Layer 2 of a small transformer language model trained on English Wikipedia (13 layers, counted from 0, width 96).
A neuron's activation on a vector x is GELU(weights . x + bias), where the dot is the dot product.
The model reads these tokens: "ari" "ab" "les " "that " "are " "se" "t " "in " "a " "us" "er" "'" "s " "s" "es" "sion " "are " "de" "fin"

The vector x that enters this layer's MLP at each token. A number n stands for (n - 500) times 0.0065.
0 "ari": 746,686,348,429,352,341,582,487,400,705,523,727,405,584,529,404,524,716,576,483,642,573,631,354,606,368,603,253,269,333,525,629,494,450,365,675,543,467,377,535,448,482,456,435,484,388,444,614,362,562,584,573,612,516,588,588,424,420,556,563,578,490,265,400,366,625,514,580,462,431,548,631,453,492,632,373,489,506,651,542,508,453,635,507,340,498,374,464,231,117,681,562,407,724,413,659
1 "ab": 643,672,277,502,479,377,681,456,514,690,457,648,347,517,577,478,546,788,458,399,513,598,473,433,628,207,580,267,289,345,554,614,528,629,415,562,682,558,395,411,536,444,504,497,444,480,426,717,326,611,578,526,603,568,572,592,453,445,501,578,539,528,272,329,409,588,474,648,475,295,707,589,421,583,555,390,507,562,501,564,408,521,594,627,370,410,394,454,292,122,667,508,417,570,487,673
2 "les ": 629,636,373,374,558,349,613,414,436,686,376,548,425,542,668,510,550,772,496,463,617,621,537,336,601,387,649,366,173,328,562,538,414,504,439,636,600,537,445,282,473,483,576,586,411,388,496,717,408,552,521,483,639,556,549,516,445,473,514,597,572,488,266,431,385,577,525,566,438,377,571,541,324,542,677,543,487,494,592,635,409,460,543,640,328,568,417,432,354,126,693,467,359,743,504,599
3 "that ": 654,627,348,427,520,362,573,460,444,652,479,624,419,547,632,540,392,774,452,523,682,608,564,306,638,321,577,269,297,299,508,653,432,491,417,640,601,533,444,471,459,481,512,533,419,412,574,701,386,506,533,453,697,650,534,541,496,380,440,589,561,475,245,354,398,604,470,465,416,419,649,607,328,528,564,499,522,572,601,589,436,455,550,504,367,479,609,494,405,93,764,462,372,656,487,615
4 "are ": 647,703,355,469,595,375,559,402,444,672,410,482,383,560,680,473,491,768,473,529,601,623,650,343,560,361,645,231,262,311,525,577,447,480,502,641,521,595,370,362,457,509,484,611,361,458,521,680,383,623,506,446,630,554,538,531,477,467,516,613,504,473,273,411,424,565,506,624,431,371,546,604,288,587,635,523,507,528,543,563,468,451,537,606,346,490,562,367,338,112,747,494,362,687,474,683
5 "se": 649,590,361,495,441,382,559,489,496,754,492,575,387,508,650,589,375,780,527,437,531,673,595,327,511,268,623,309,293,309,363,547,473,614,489,707,587,598,525,409,456,440,393,532,311,392,503,669,345,615,578,605,633,554,536,568,443,470,627,655,511,521,322,464,437,535,593,501,488,443,705,594,358,466,507,471,574,380,503,528,500,500,623,540,307,456,524,313,438,89,646,536,306,640,501,584
6 "t ": 613,656,400,387,593,386,563,420,415,655,373,571,451,585,640,512,526,766,486,533,635,655,525,291,549,394,602,319,276,304,534,658,403,518,456,610,524,607,481,338,550,501,520,600,378,433,548,671,358,570,511,502,606,562,596,593,472,464,527,636,508,485,251,456,332,661,491,578,446,325,568,579,309,486,693,488,486,505,606,587,460,368,536,608,339,520,454,387,438,83,672,456,383,655,474,624
7 "in ": 624,591,419,517,532,364,556,549,401,667,365,566,492,600,627,492,494,795,477,535,637,631,594,339,613,371,535,257,256,305,509,641,541,540,522,588,530,596,493,331,490,504,491,642,408,407,527,666,355,587,577,408,610,597,588,536,413,456,455,621,401,441,319,380,401,561,487,643,426,378,668,539,256,498,606,487,533,585,596,551,482,402,536,553,287,483,512,363,416,93,723,508,381,647,512,702
8 "a ": 598,605,384,439,501,461,552,575,466,682,366,562,351,539,610,538,494,784,451,535,627,606,567,323,587,267,604,259,216,285,493,659,512,511,572,638,571,512,447,418,506,541,492,668,437,417,469,672,384,608,484,428,664,559,610,536,443,471,495,629,421,440,299,389,346,626,510,631,486,364,587,571,262,536,621,515,458,543,545,577,514,375,572,582,383,464,498,465,416,83,698,486,413,640,486,663
9 "us": 636,543,221,496,606,290,529,455,553,678,426,702,383,451,505,556,390,725,552,411,518,606,527,310,504,269,580,302,275,328,517,648,498,683,518,601,558,620,509,337,541,450,386,721,391,328,584,707,382,623,460,514,526,540,492,653,496,455,581,633,597,444,233,393,431,590,566,623,461,343,660,649,452,488,638,519,607,478,534,450,508,419,630,604,337,378,507,592,436,110,632,611,279,655,472,711
10 "er": 603,625,396,464,498,286,548,619,581,686,399,667,376,492,622,482,431,716,472,440,566,638,512,345,509,295,640,243,243,347,601,670,482,616,597,637,515,496,497,385,539,496,370,626,394,423,439,681,312,637,592,507,612,645,560,596,477,415,586,534,537,452,322,413,388,594,537,654,426,404,694,576,381,458,698,403,579,498,527,501,562,454,657,573,330,390,439,474,524,27,660,521,268,606,430,572
11 "'": 598,655,387,485,468,341,565,521,508,653,382,529,332,556,589,456,411,770,459,489,636,605,602,370,571,394,554,316,244,294,488,654,577,618,492,685,632,589,476,451,518,532,554,483,429,501,469,683,383,538,490,440,580,651,487,535,548,432,564,684,531,433,282,394,350,659,575,741,391,430,698,516,296,531,552,351,397,517,509,530,456,362,598,572,352,447,323,441,519,76,705,443,419,661,536,684
12 "s ": 640,681,383,410,538,401,533,470,457,674,396,533,439,511,646,560,541,795,475,511,682,655,543,326,510,439,628,301,214,318,527,609,441,574,498,637,602,545,476,292,500,513,523,667,393,404,473,665,377,580,488,481,584,528,585,530,487,460,554,637,447,493,263,384,395,616,554,603,451,415,576,549,255,566,640,494,474,466,548,542,427,343,514,601,332,504,459,393,420,103,679,468,409,700,531,641
13 "s": 627,655,320,527,543,377,480,549,513,729,453,692,440,514,537,493,440,792,547,482,565,693,581,344,498,341,512,249,222,311,429,614,510,693,538,651,628,533,558,341,465,394,513,660,419,406,528,663,355,608,525,550,536,579,559,634,482,518,620,545,510,480,264,441,415,588,543,632,495,425,702,594,376,465,534,367,526,394,572,454,402,344,544,549,324,423,427,448,459,112,644,521,256,697,497,623
14 "es": 695,646,302,517,538,362,509,459,510,721,459,695,439,456,515,577,447,769,464,450,585,669,531,348,537,270,616,271,227,344,549,641,453,617,570,673,627,613,486,262,492,481,452,692,431,368,527,578,379,555,493,503,511,601,552,634,474,483,595,609,562,449,263,416,482,503,537,585,461,413,642,572,408,461,547,403,584,494,560,421,503,407,643,523,379,287,505,499,367,82,656,526,269,625,496,726
15 "sion ": 682,662,405,420,534,325,597,456,452,640,427,516,395,598,689,529,521,760,437,518,617,646,605,326,563,452,628,324,196,332,517,643,478,505,540,677,591,647,440,367,498,514,468,625,337,423,464,678,388,654,519,466,585,487,596,516,487,476,495,704,489,494,264,418,383,588,478,523,436,380,548,592,321,498,648,511,469,503,561,535,445,373,480,519,348,537,474,372,470,63,632,475,405,692,462,581
16 "are ": 635,715,329,467,609,375,535,439,468,688,426,456,425,537,660,496,505,772,469,520,614,657,647,365,545,382,648,224,255,327,524,590,475,491,544,638,517,605,379,347,465,511,459,669,363,443,505,660,386,663,494,409,578,565,544,499,516,462,505,654,482,449,272,413,430,569,518,633,446,390,539,607,260,570,625,564,452,511,533,491,470,408,522,575,361,473,587,355,410,91,739,501,380,667,466,661
17 "de": 607,635,338,485,442,463,556,536,555,678,469,566,453,457,565,529,324,792,570,519,540,678,546,336,457,280,641,220,292,295,425,543,551,556,549,631,466,525,587,390,570,498,401,501,379,366,396,632,466,632,577,536,630,613,516,586,511,425,538,647,379,423,363,488,488,633,612,614,446,365,736,570,377,418,675,469,571,463,547,413,481,466,635,475,361,477,491,308,515,30,613,563,287,654,539,571
18 "fin": 540,613,290,406,498,366,646,448,496,779,520,701,491,414,640,517,454,752,489,466,651,682,549,291,548,356,656,327,272,326,504,589,586,679,447,565,529,525,516,341,523,515,415,731,370,396,445,623,359,529,631,479,629,585,594,551,519,506,457,680,480,417,319,403,531,661,630,572,424,424,663,558,327,529,554,302,452,395,579,459,443,424,561,593,382,463,449,399,502,73,583,512,260,638,494,654

Each question shows the input weights of one neuron of the MLP. A number n stands for (n - 500) times 0.0027.

n302 (bias -0.020): 562,551,612,538,489,415,434,646,389,675,419,506,580,473,494,514,658,433,457,585,397,592,537,576,455,398,573,418,548,352,568,462,475,462,344,575,541,600,688,575,453,354,332,466,622,413,534,528,537,648,511,644,479,468,605,348,491,439,544,565,351,559,528,524,726,445,712,568,366,369,445,365,552,467,436,380,391,589,414,459,480,447,464,674,523,447,335,549,423,557,550,417,675,418,407,576
Its three highest activations, in order, are on tokens 1 "ab", 0 "ari", 11 "'"

n67 (bias -0.099): 426,604,330,487,548,576,505,576,542,473,556,456,399,565,517,376,570,569,528,454,301,526,261,458,497,646,613,524,589,426,693,543,469,604,457,547,433,480,637,465,490,352,574,411,456,604,529,351,378,513,512,438,449,597,530,495,571,471,541,444,524,377,535,411,471,464,536,586,546,366,357,551,598,444,528,551,554,531,418,513,515,425,512,510,454,588,564,607,425,610,666,475,475,438,478,568
Its two highest activations, in order, are on tokens 1 "ab", 9 "us"

n164 (bias 0.006): 421,408,497,595,587,371,519,692,460,587,384,598,343,469,409,584,508,380,568,543,525,404,593,547,480,672,425,550,533,474,589,445,493,411,396,709,423,495,489,554,483,383,399,544,643,413,410,648,438,625,364,522,357,457,484,348,550,730,542,396,566,489,401,526,585,513,492,447,479,519,537,573,592,478,572,371,556,466,467,500,462,364,474,356,562,623,517,731,556,426,624,503,472,568,554,555
Its three highest activations, in order, are on tokens 9 "us", 13 "s", 0 "ari"

n11 (bias -0.096): 451,332,598,533,740,586,491,803,480,541,528,481,348,443,706,540,449,490,354,645,461,685,618,476,630,552,460,358,599,558,418,555,548,600,325,561,497,526,406,467,517,558,292,503,617,503,430,443,712,683,522,526,467,479,552,474,310,597,584,558,441,338,312,430,475,497,537,451,569,500,414,361,549,678,539,337,540,509,619,404,261,444,417,513,382,344,589,580,455,654,543,391,539,426,402,559
On which token does it fire most? 8 "a "

n275 (bias -0.025): 451,530,472,471,637,524,537,665,457,381,364,553,485,345,688,491,544,628,527,469,627,482,462,550,444,551,380,570,550,610,553,533,403,512,565,348,656,374,332,521,712,725,560,528,484,487,595,236,578,470,509,440,462,620,455,579,587,377,423,542,476,550,448,446,661,370,460,509,546,750,384,367,397,531,449,426,347,410,430,443,519,580,582,347,623,612,562,639,243,253,377,623,383,521,513,546
Its two highest activations, in order, are on tokens 14 "es", 18 "fin"

n15 (bias -0.130): 548,551,596,425,606,578,585,353,394,568,486,502,552,362,426,383,468,550,493,541,493,447,488,513,569,544,586,408,507,653,387,570,571,412,520,522,517,442,548,454,467,412,583,446,446,575,518,481,529,262,507,549,502,470,514,559,433,502,453,484,493,439,364,548,420,301,486,554,514,520,404,669,545,592,473,500,505,470,566,549,517,488,685,464,542,390,616,666,466,574,565,541,282,350,502,484
On which token does it fire most? 14 "es"

n351 (bias -0.030): 609,593,567,483,668,490,447,567,298,574,497,497,470,375,537,529,516,613,367,497,651,587,456,482,557,610,390,592,588,576,608,464,337,435,240,473,474,568,429,526,574,464,449,214,718,468,531,530,581,525,387,418,382,519,409,576,531,500,298,432,556,297,422,448,629,409,816,533,751,616,474,401,464,506,497,470,229,468,294,599,339,510,477,637,709,641,683,503,452,280,419,541,548,533,422,600
Its three highest activations, in order, are on tokens 3 "that ", 2 "les ", 16 "are "

n319 (bias -0.070): 484,442,793,377,616,426,515,494,272,604,609,558,530,654,473,595,494,454,289,570,525,474,217,743,600,594,538,337,690,373,439,491,544,521,338,379,694,463,523,431,318,424,469,414,368,480,494,415,527,562,479,562,584,604,591,425,655,391,500,494,548,479,439,535,563,466,402,669,564,485,512,497,530,525,638,413,347,582,407,494,582,560,648,461,642,428,395,426,403,537,557,528,419,450,482,322
On which token does it fire most, and how strongly? 1 "ab", at about 0.19

n19 (bias -0.063): 425,675,614,391,619,562,656,429,630,412,355,513,661,454,445,425,543,480,513,561,540,531,438,520,430,486,538,521,500,511,436,590,491,426,522,543,425,658,716,497,567,571,468,438,511,647,662,447,447,588,448,497,324,840,416,365,481,518,591,454,596,385,406,454,430,527,451,539,508,436,448,528,412,611,325,458,414,495,481,568,492,508,616,585,497,354,483,479,564,513,528,524,497,423,447,318
Its three highest activations, in order, are on tokens 11 "'", 6 "t ", 10 "er"

n209 (bias -0.070): 741,522,378,553,564,379,751,455,238,452,400,569,303,572,377,497,523,612,543,652,535,401,416,515,635,556,500,362,608,467,586,396,201,377,432,278,575,598,628,490,446,503,440,441,719,563,436,208,573,448,561,394,572,516,566,507,618,497,592,387,588,625,649,417,514,487,676,520,555,433,426,543,318,531,305,575,558,500,359,405,610,175,436,529,457,575,626,544,629,584,651,517,475,450,573,618
Its two highest activations, in order, are on tokens 3 "that ", 4 "are "

n5 (bias -0.061): 230,540,327,392,520,528,577,454,609,436,523,628,395,375,526,542,585,563,539,364,538,422,506,353,515,526,483,486,579,329,430,494,606,489,591,467,298,315,577,632,609,659,541,576,445,469,470,460,329,350,448,456,624,569,536,450,452,474,494,528,415,427,651,500,494,538,636,571,662,830,443,491,497,471,449,520,612,492,547,417,558,523,587,642,533,618,464,444,430,609,325,576,394,627,599,398
Its two highest activations, in order, are on tokens 18 "fin", 17 "de"

n363 (bias -0.011): 525,580,767,519,492,421,495,385,491,516,471,551,458,418,516,508,457,352,585,583,522,585,402,662,452,500,500,479,468,362,543,539,567,461,604,525,606,394,568,523,562,503,527,446,361,494,485,404,575,451,529,511,586,241,474,577,447,577,344,384,547,400,497,485,681,353,455,458,441,598,364,775,437,566,572,524,489,317,590,594,286,508,617,529,608,554,542,388,565,426,464,571,588,571,495,557
On which token does it fire most? 15 "sion "

n371 (bias -0.130): 495,423,487,784,549,580,509,670,413,436,426,530,487,582,520,535,457,510,493,411,521,541,500,490,469,430,397,476,511,476,489,568,461,511,460,521,571,429,675,446,519,633,541,411,437,456,571,595,502,478,549,412,483,500,513,366,526,466,516,500,531,409,540,463,527,578,400,432,518,530,352,569,617,436,439,282,391,437,461,515,629,487,458,498,512,360,483,476,425,486,472,610,509,562,655,536
On which token does it fire most, and how strongly? 13 "s", at about 0.35

n98 (bias -0.067): 571,545,606,674,603,598,510,487,500,674,598,477,465,457,644,627,467,617,512,331,510,507,470,476,503,509,449,645,490,430,573,417,626,522,426,415,369,416,513,533,437,614,446,442,489,417,521,402,593,427,368,372,524,489,486,577,343,545,609,500,557,520,617,432,522,577,451,407,460,574,316,524,512,543,521,475,474,657,505,502,334,478,458,573,432,658,432,520,445,364,398,337,567,453,454,425
On which token does it fire most, and how strongly? 2 "les ", at about 0.1

n257 (bias -0.117): 644,453,556,483,569,609,367,325,327,581,228,592,487,535,403,448,452,471,451,517,356,461,681,609,496,439,471,549,486,591,375,359,464,467,384,476,520,752,489,625,288,458,572,292,557,327,453,530,314,475,490,600,497,619,633,621,591,694,550,435,523,381,500,516,424,466,612,559,510,746,467,475,480,475,455,440,271,373,472,413,507,467,408,572,696,763,472,569,333,486,542,770,761,523,347,400
On which token does it fire most? 0 "ari"

n144 (bias 0.010): 579,637,431,449,506,368,332,563,574,609,434,338,558,393,634,679,472,504,408,609,580,544,244,525,524,527,370,365,483,680,513,471,353,656,469,587,341,650,510,484,462,465,423,437,510,458,521,385,569,642,467,298,397,294,421,446,579,617,574,528,268,686,478,686,548,677,558,606,438,517,632,538,458,530,381,431,490,459,473,739,490,621,305,493,657,541,417,471,337,426,442,623,738,356,404,439
Its three highest activations, in order, are on tokens 12 "s ", 16 "are ", 15 "sion "

n254 (bias -0.010): 523,513,594,299,715,460,546,497,497,500,466,431,426,530,593,643,398,371,346,560,740,530,544,517,517,523,382,436,481,507,440,674,320,442,438,407,299,592,633,476,516,603,561,497,686,487,270,394,560,429,525,529,441,507,539,442,324,469,565,714,445,519,438,623,494,357,534,396,622,344,626,598,641,500,348,332,280,542,487,402,475,512,469,698,552,536,661,592,572,410,608,605,615,341,481,526
On which token does it fire most? 6 "t "

n129 (bias -0.076): 667,508,521,607,433,388,586,481,312,511,443,373,609,580,632,652,511,310,585,668,465,680,485,714,330,552,676,366,381,447,496,489,701,224,384,508,369,573,516,688,368,401,399,508,670,516,521,576,542,607,304,418,554,530,584,438,369,693,312,500,321,293,411,387,646,302,642,426,306,740,459,672,500,375,528,564,452,673,597,630,222,768,704,643,496,467,508,622,441,473,389,330,562,348,492,546
On which token does it fire most? 4 "are "

n240 (bias -0.114): 516,375,549,602,456,453,456,435,502,515,456,579,520,470,487,464,413,536,482,494,445,521,560,645,447,512,520,536,399,406,578,542,438,493,484,453,420,541,480,514,379,514,572,436,488,379,631,535,455,506,485,491,479,363,380,547,384,581,531,470,527,506,580,518,489,469,471,542,374,432,525,605,520,502,605,456,492,568,458,580,578,550,554,581,525,572,403,589,533,485,510,432,517,505,610,500
On which token does it fire most, and how strongly? 9 "us", at about 0.88

n22 (bias -0.023): 435,604,546,491,665,361,436,586,278,628,414,509,634,565,541,572,486,535,468,461,370,466,491,481,576,605,483,564,398,522,518,621,543,377,537,424,526,572,610,480,537,660,406,557,617,373,489,352,461,596,515,455,393,345,526,291,377,812,532,354,448,395,447,426,549,591,532,367,568,470,497,531,564,492,445,465,571,483,715,623,304,356,512,332,654,463,568,468,523,642,450,467,382,720,491,566
Its three highest activations, in order, are on tokens 15 "sion ", 7 "in ", 13 "s"

n116 (bias -0.068): 506,513,407,494,386,688,521,356,468,533,605,418,680,477,533,512,386,425,578,413,592,569,470,562,589,475,318,609,606,416,404,520,503,500,560,494,559,503,560,437,248,526,463,539,217,381,572,539,500,639,467,580,469,316,514,595,706,527,420,566,565,325,709,434,465,397,541,351,386,659,532,578,526,497,463,467,723,402,494,439,599,577,570,593,478,802,597,363,345,576,456,503,543,570,488,467
On which token does it fire most, and how strongly? 5 "se", at about 0.83

n13 (bias -0.103): 379,540,483,474,586,493,324,437,638,465,588,536,299,674,532,502,565,473,515,472,446,476,477,473,620,434,403,468,614,533,583,436,529,386,684,600,555,510,412,483,601,376,554,513,572,460,507,508,548,535,540,433,447,606,413,559,424,700,381,505,367,378,408,505,510,591,591,529,477,559,404,376,362,566,435,422,576,529,510,625,407,537,498,430,395,481,479,547,370,587,650,536,392,409,487,376
On which token does it fire most, and how strongly? 4 "are ", at about 0.32

n300 (bias -0.063): 666,393,586,780,685,473,379,626,503,696,469,404,651,417,494,448,370,485,414,441,577,371,633,563,411,556,452,508,649,440,461,351,480,567,389,540,398,494,506,455,523,505,418,489,684,473,453,486,452,461,475,474,548,421,369,352,480,519,654,535,448,382,469,623,459,510,615,568,572,500,434,541,426,482,370,348,523,616,449,567,642,370,554,616,569,479,371,454,654,417,567,412,432,576,357,482
Its two highest activations, in order, are on tokens 11 "'", 13 "s"

n227 (bias -0.065): 619,316,614,536,722,510,578,697,360,542,256,608,463,480,592,674,569,493,450,507,528,454,545,343,229,560,766,466,601,452,320,389,543,370,406,613,490,469,620,549,337,663,286,420,555,478,497,517,410,363,319,754,484,469,699,507,500,582,473,580,601,399,576,507,534,494,449,416,538,563,389,601,561,472,386,473,211,360,574,487,545,271,279,618,457,533,467,701,473,504,583,531,648,638,569,465
On which token does it fire most? 12 "s "

n192 (bias -0.039): 670,551,816,468,495,475,450,433,548,610,508,387,552,417,464,587,575,540,416,391,514,548,412,509,663,551,346,401,556,434,435,563,528,422,430,469,332,415,651,612,485,516,548,523,705,341,432,391,624,587,578,423,418,347,522,460,590,442,478,427,415,647,574,339,700,440,607,445,480,503,484,462,442,564,506,383,690,549,580,503,545,536,614,344,509,487,623,445,482,257,512,509,486,388,494,503
Its two highest activations, in order, are on tokens 17 "de", 7 "in "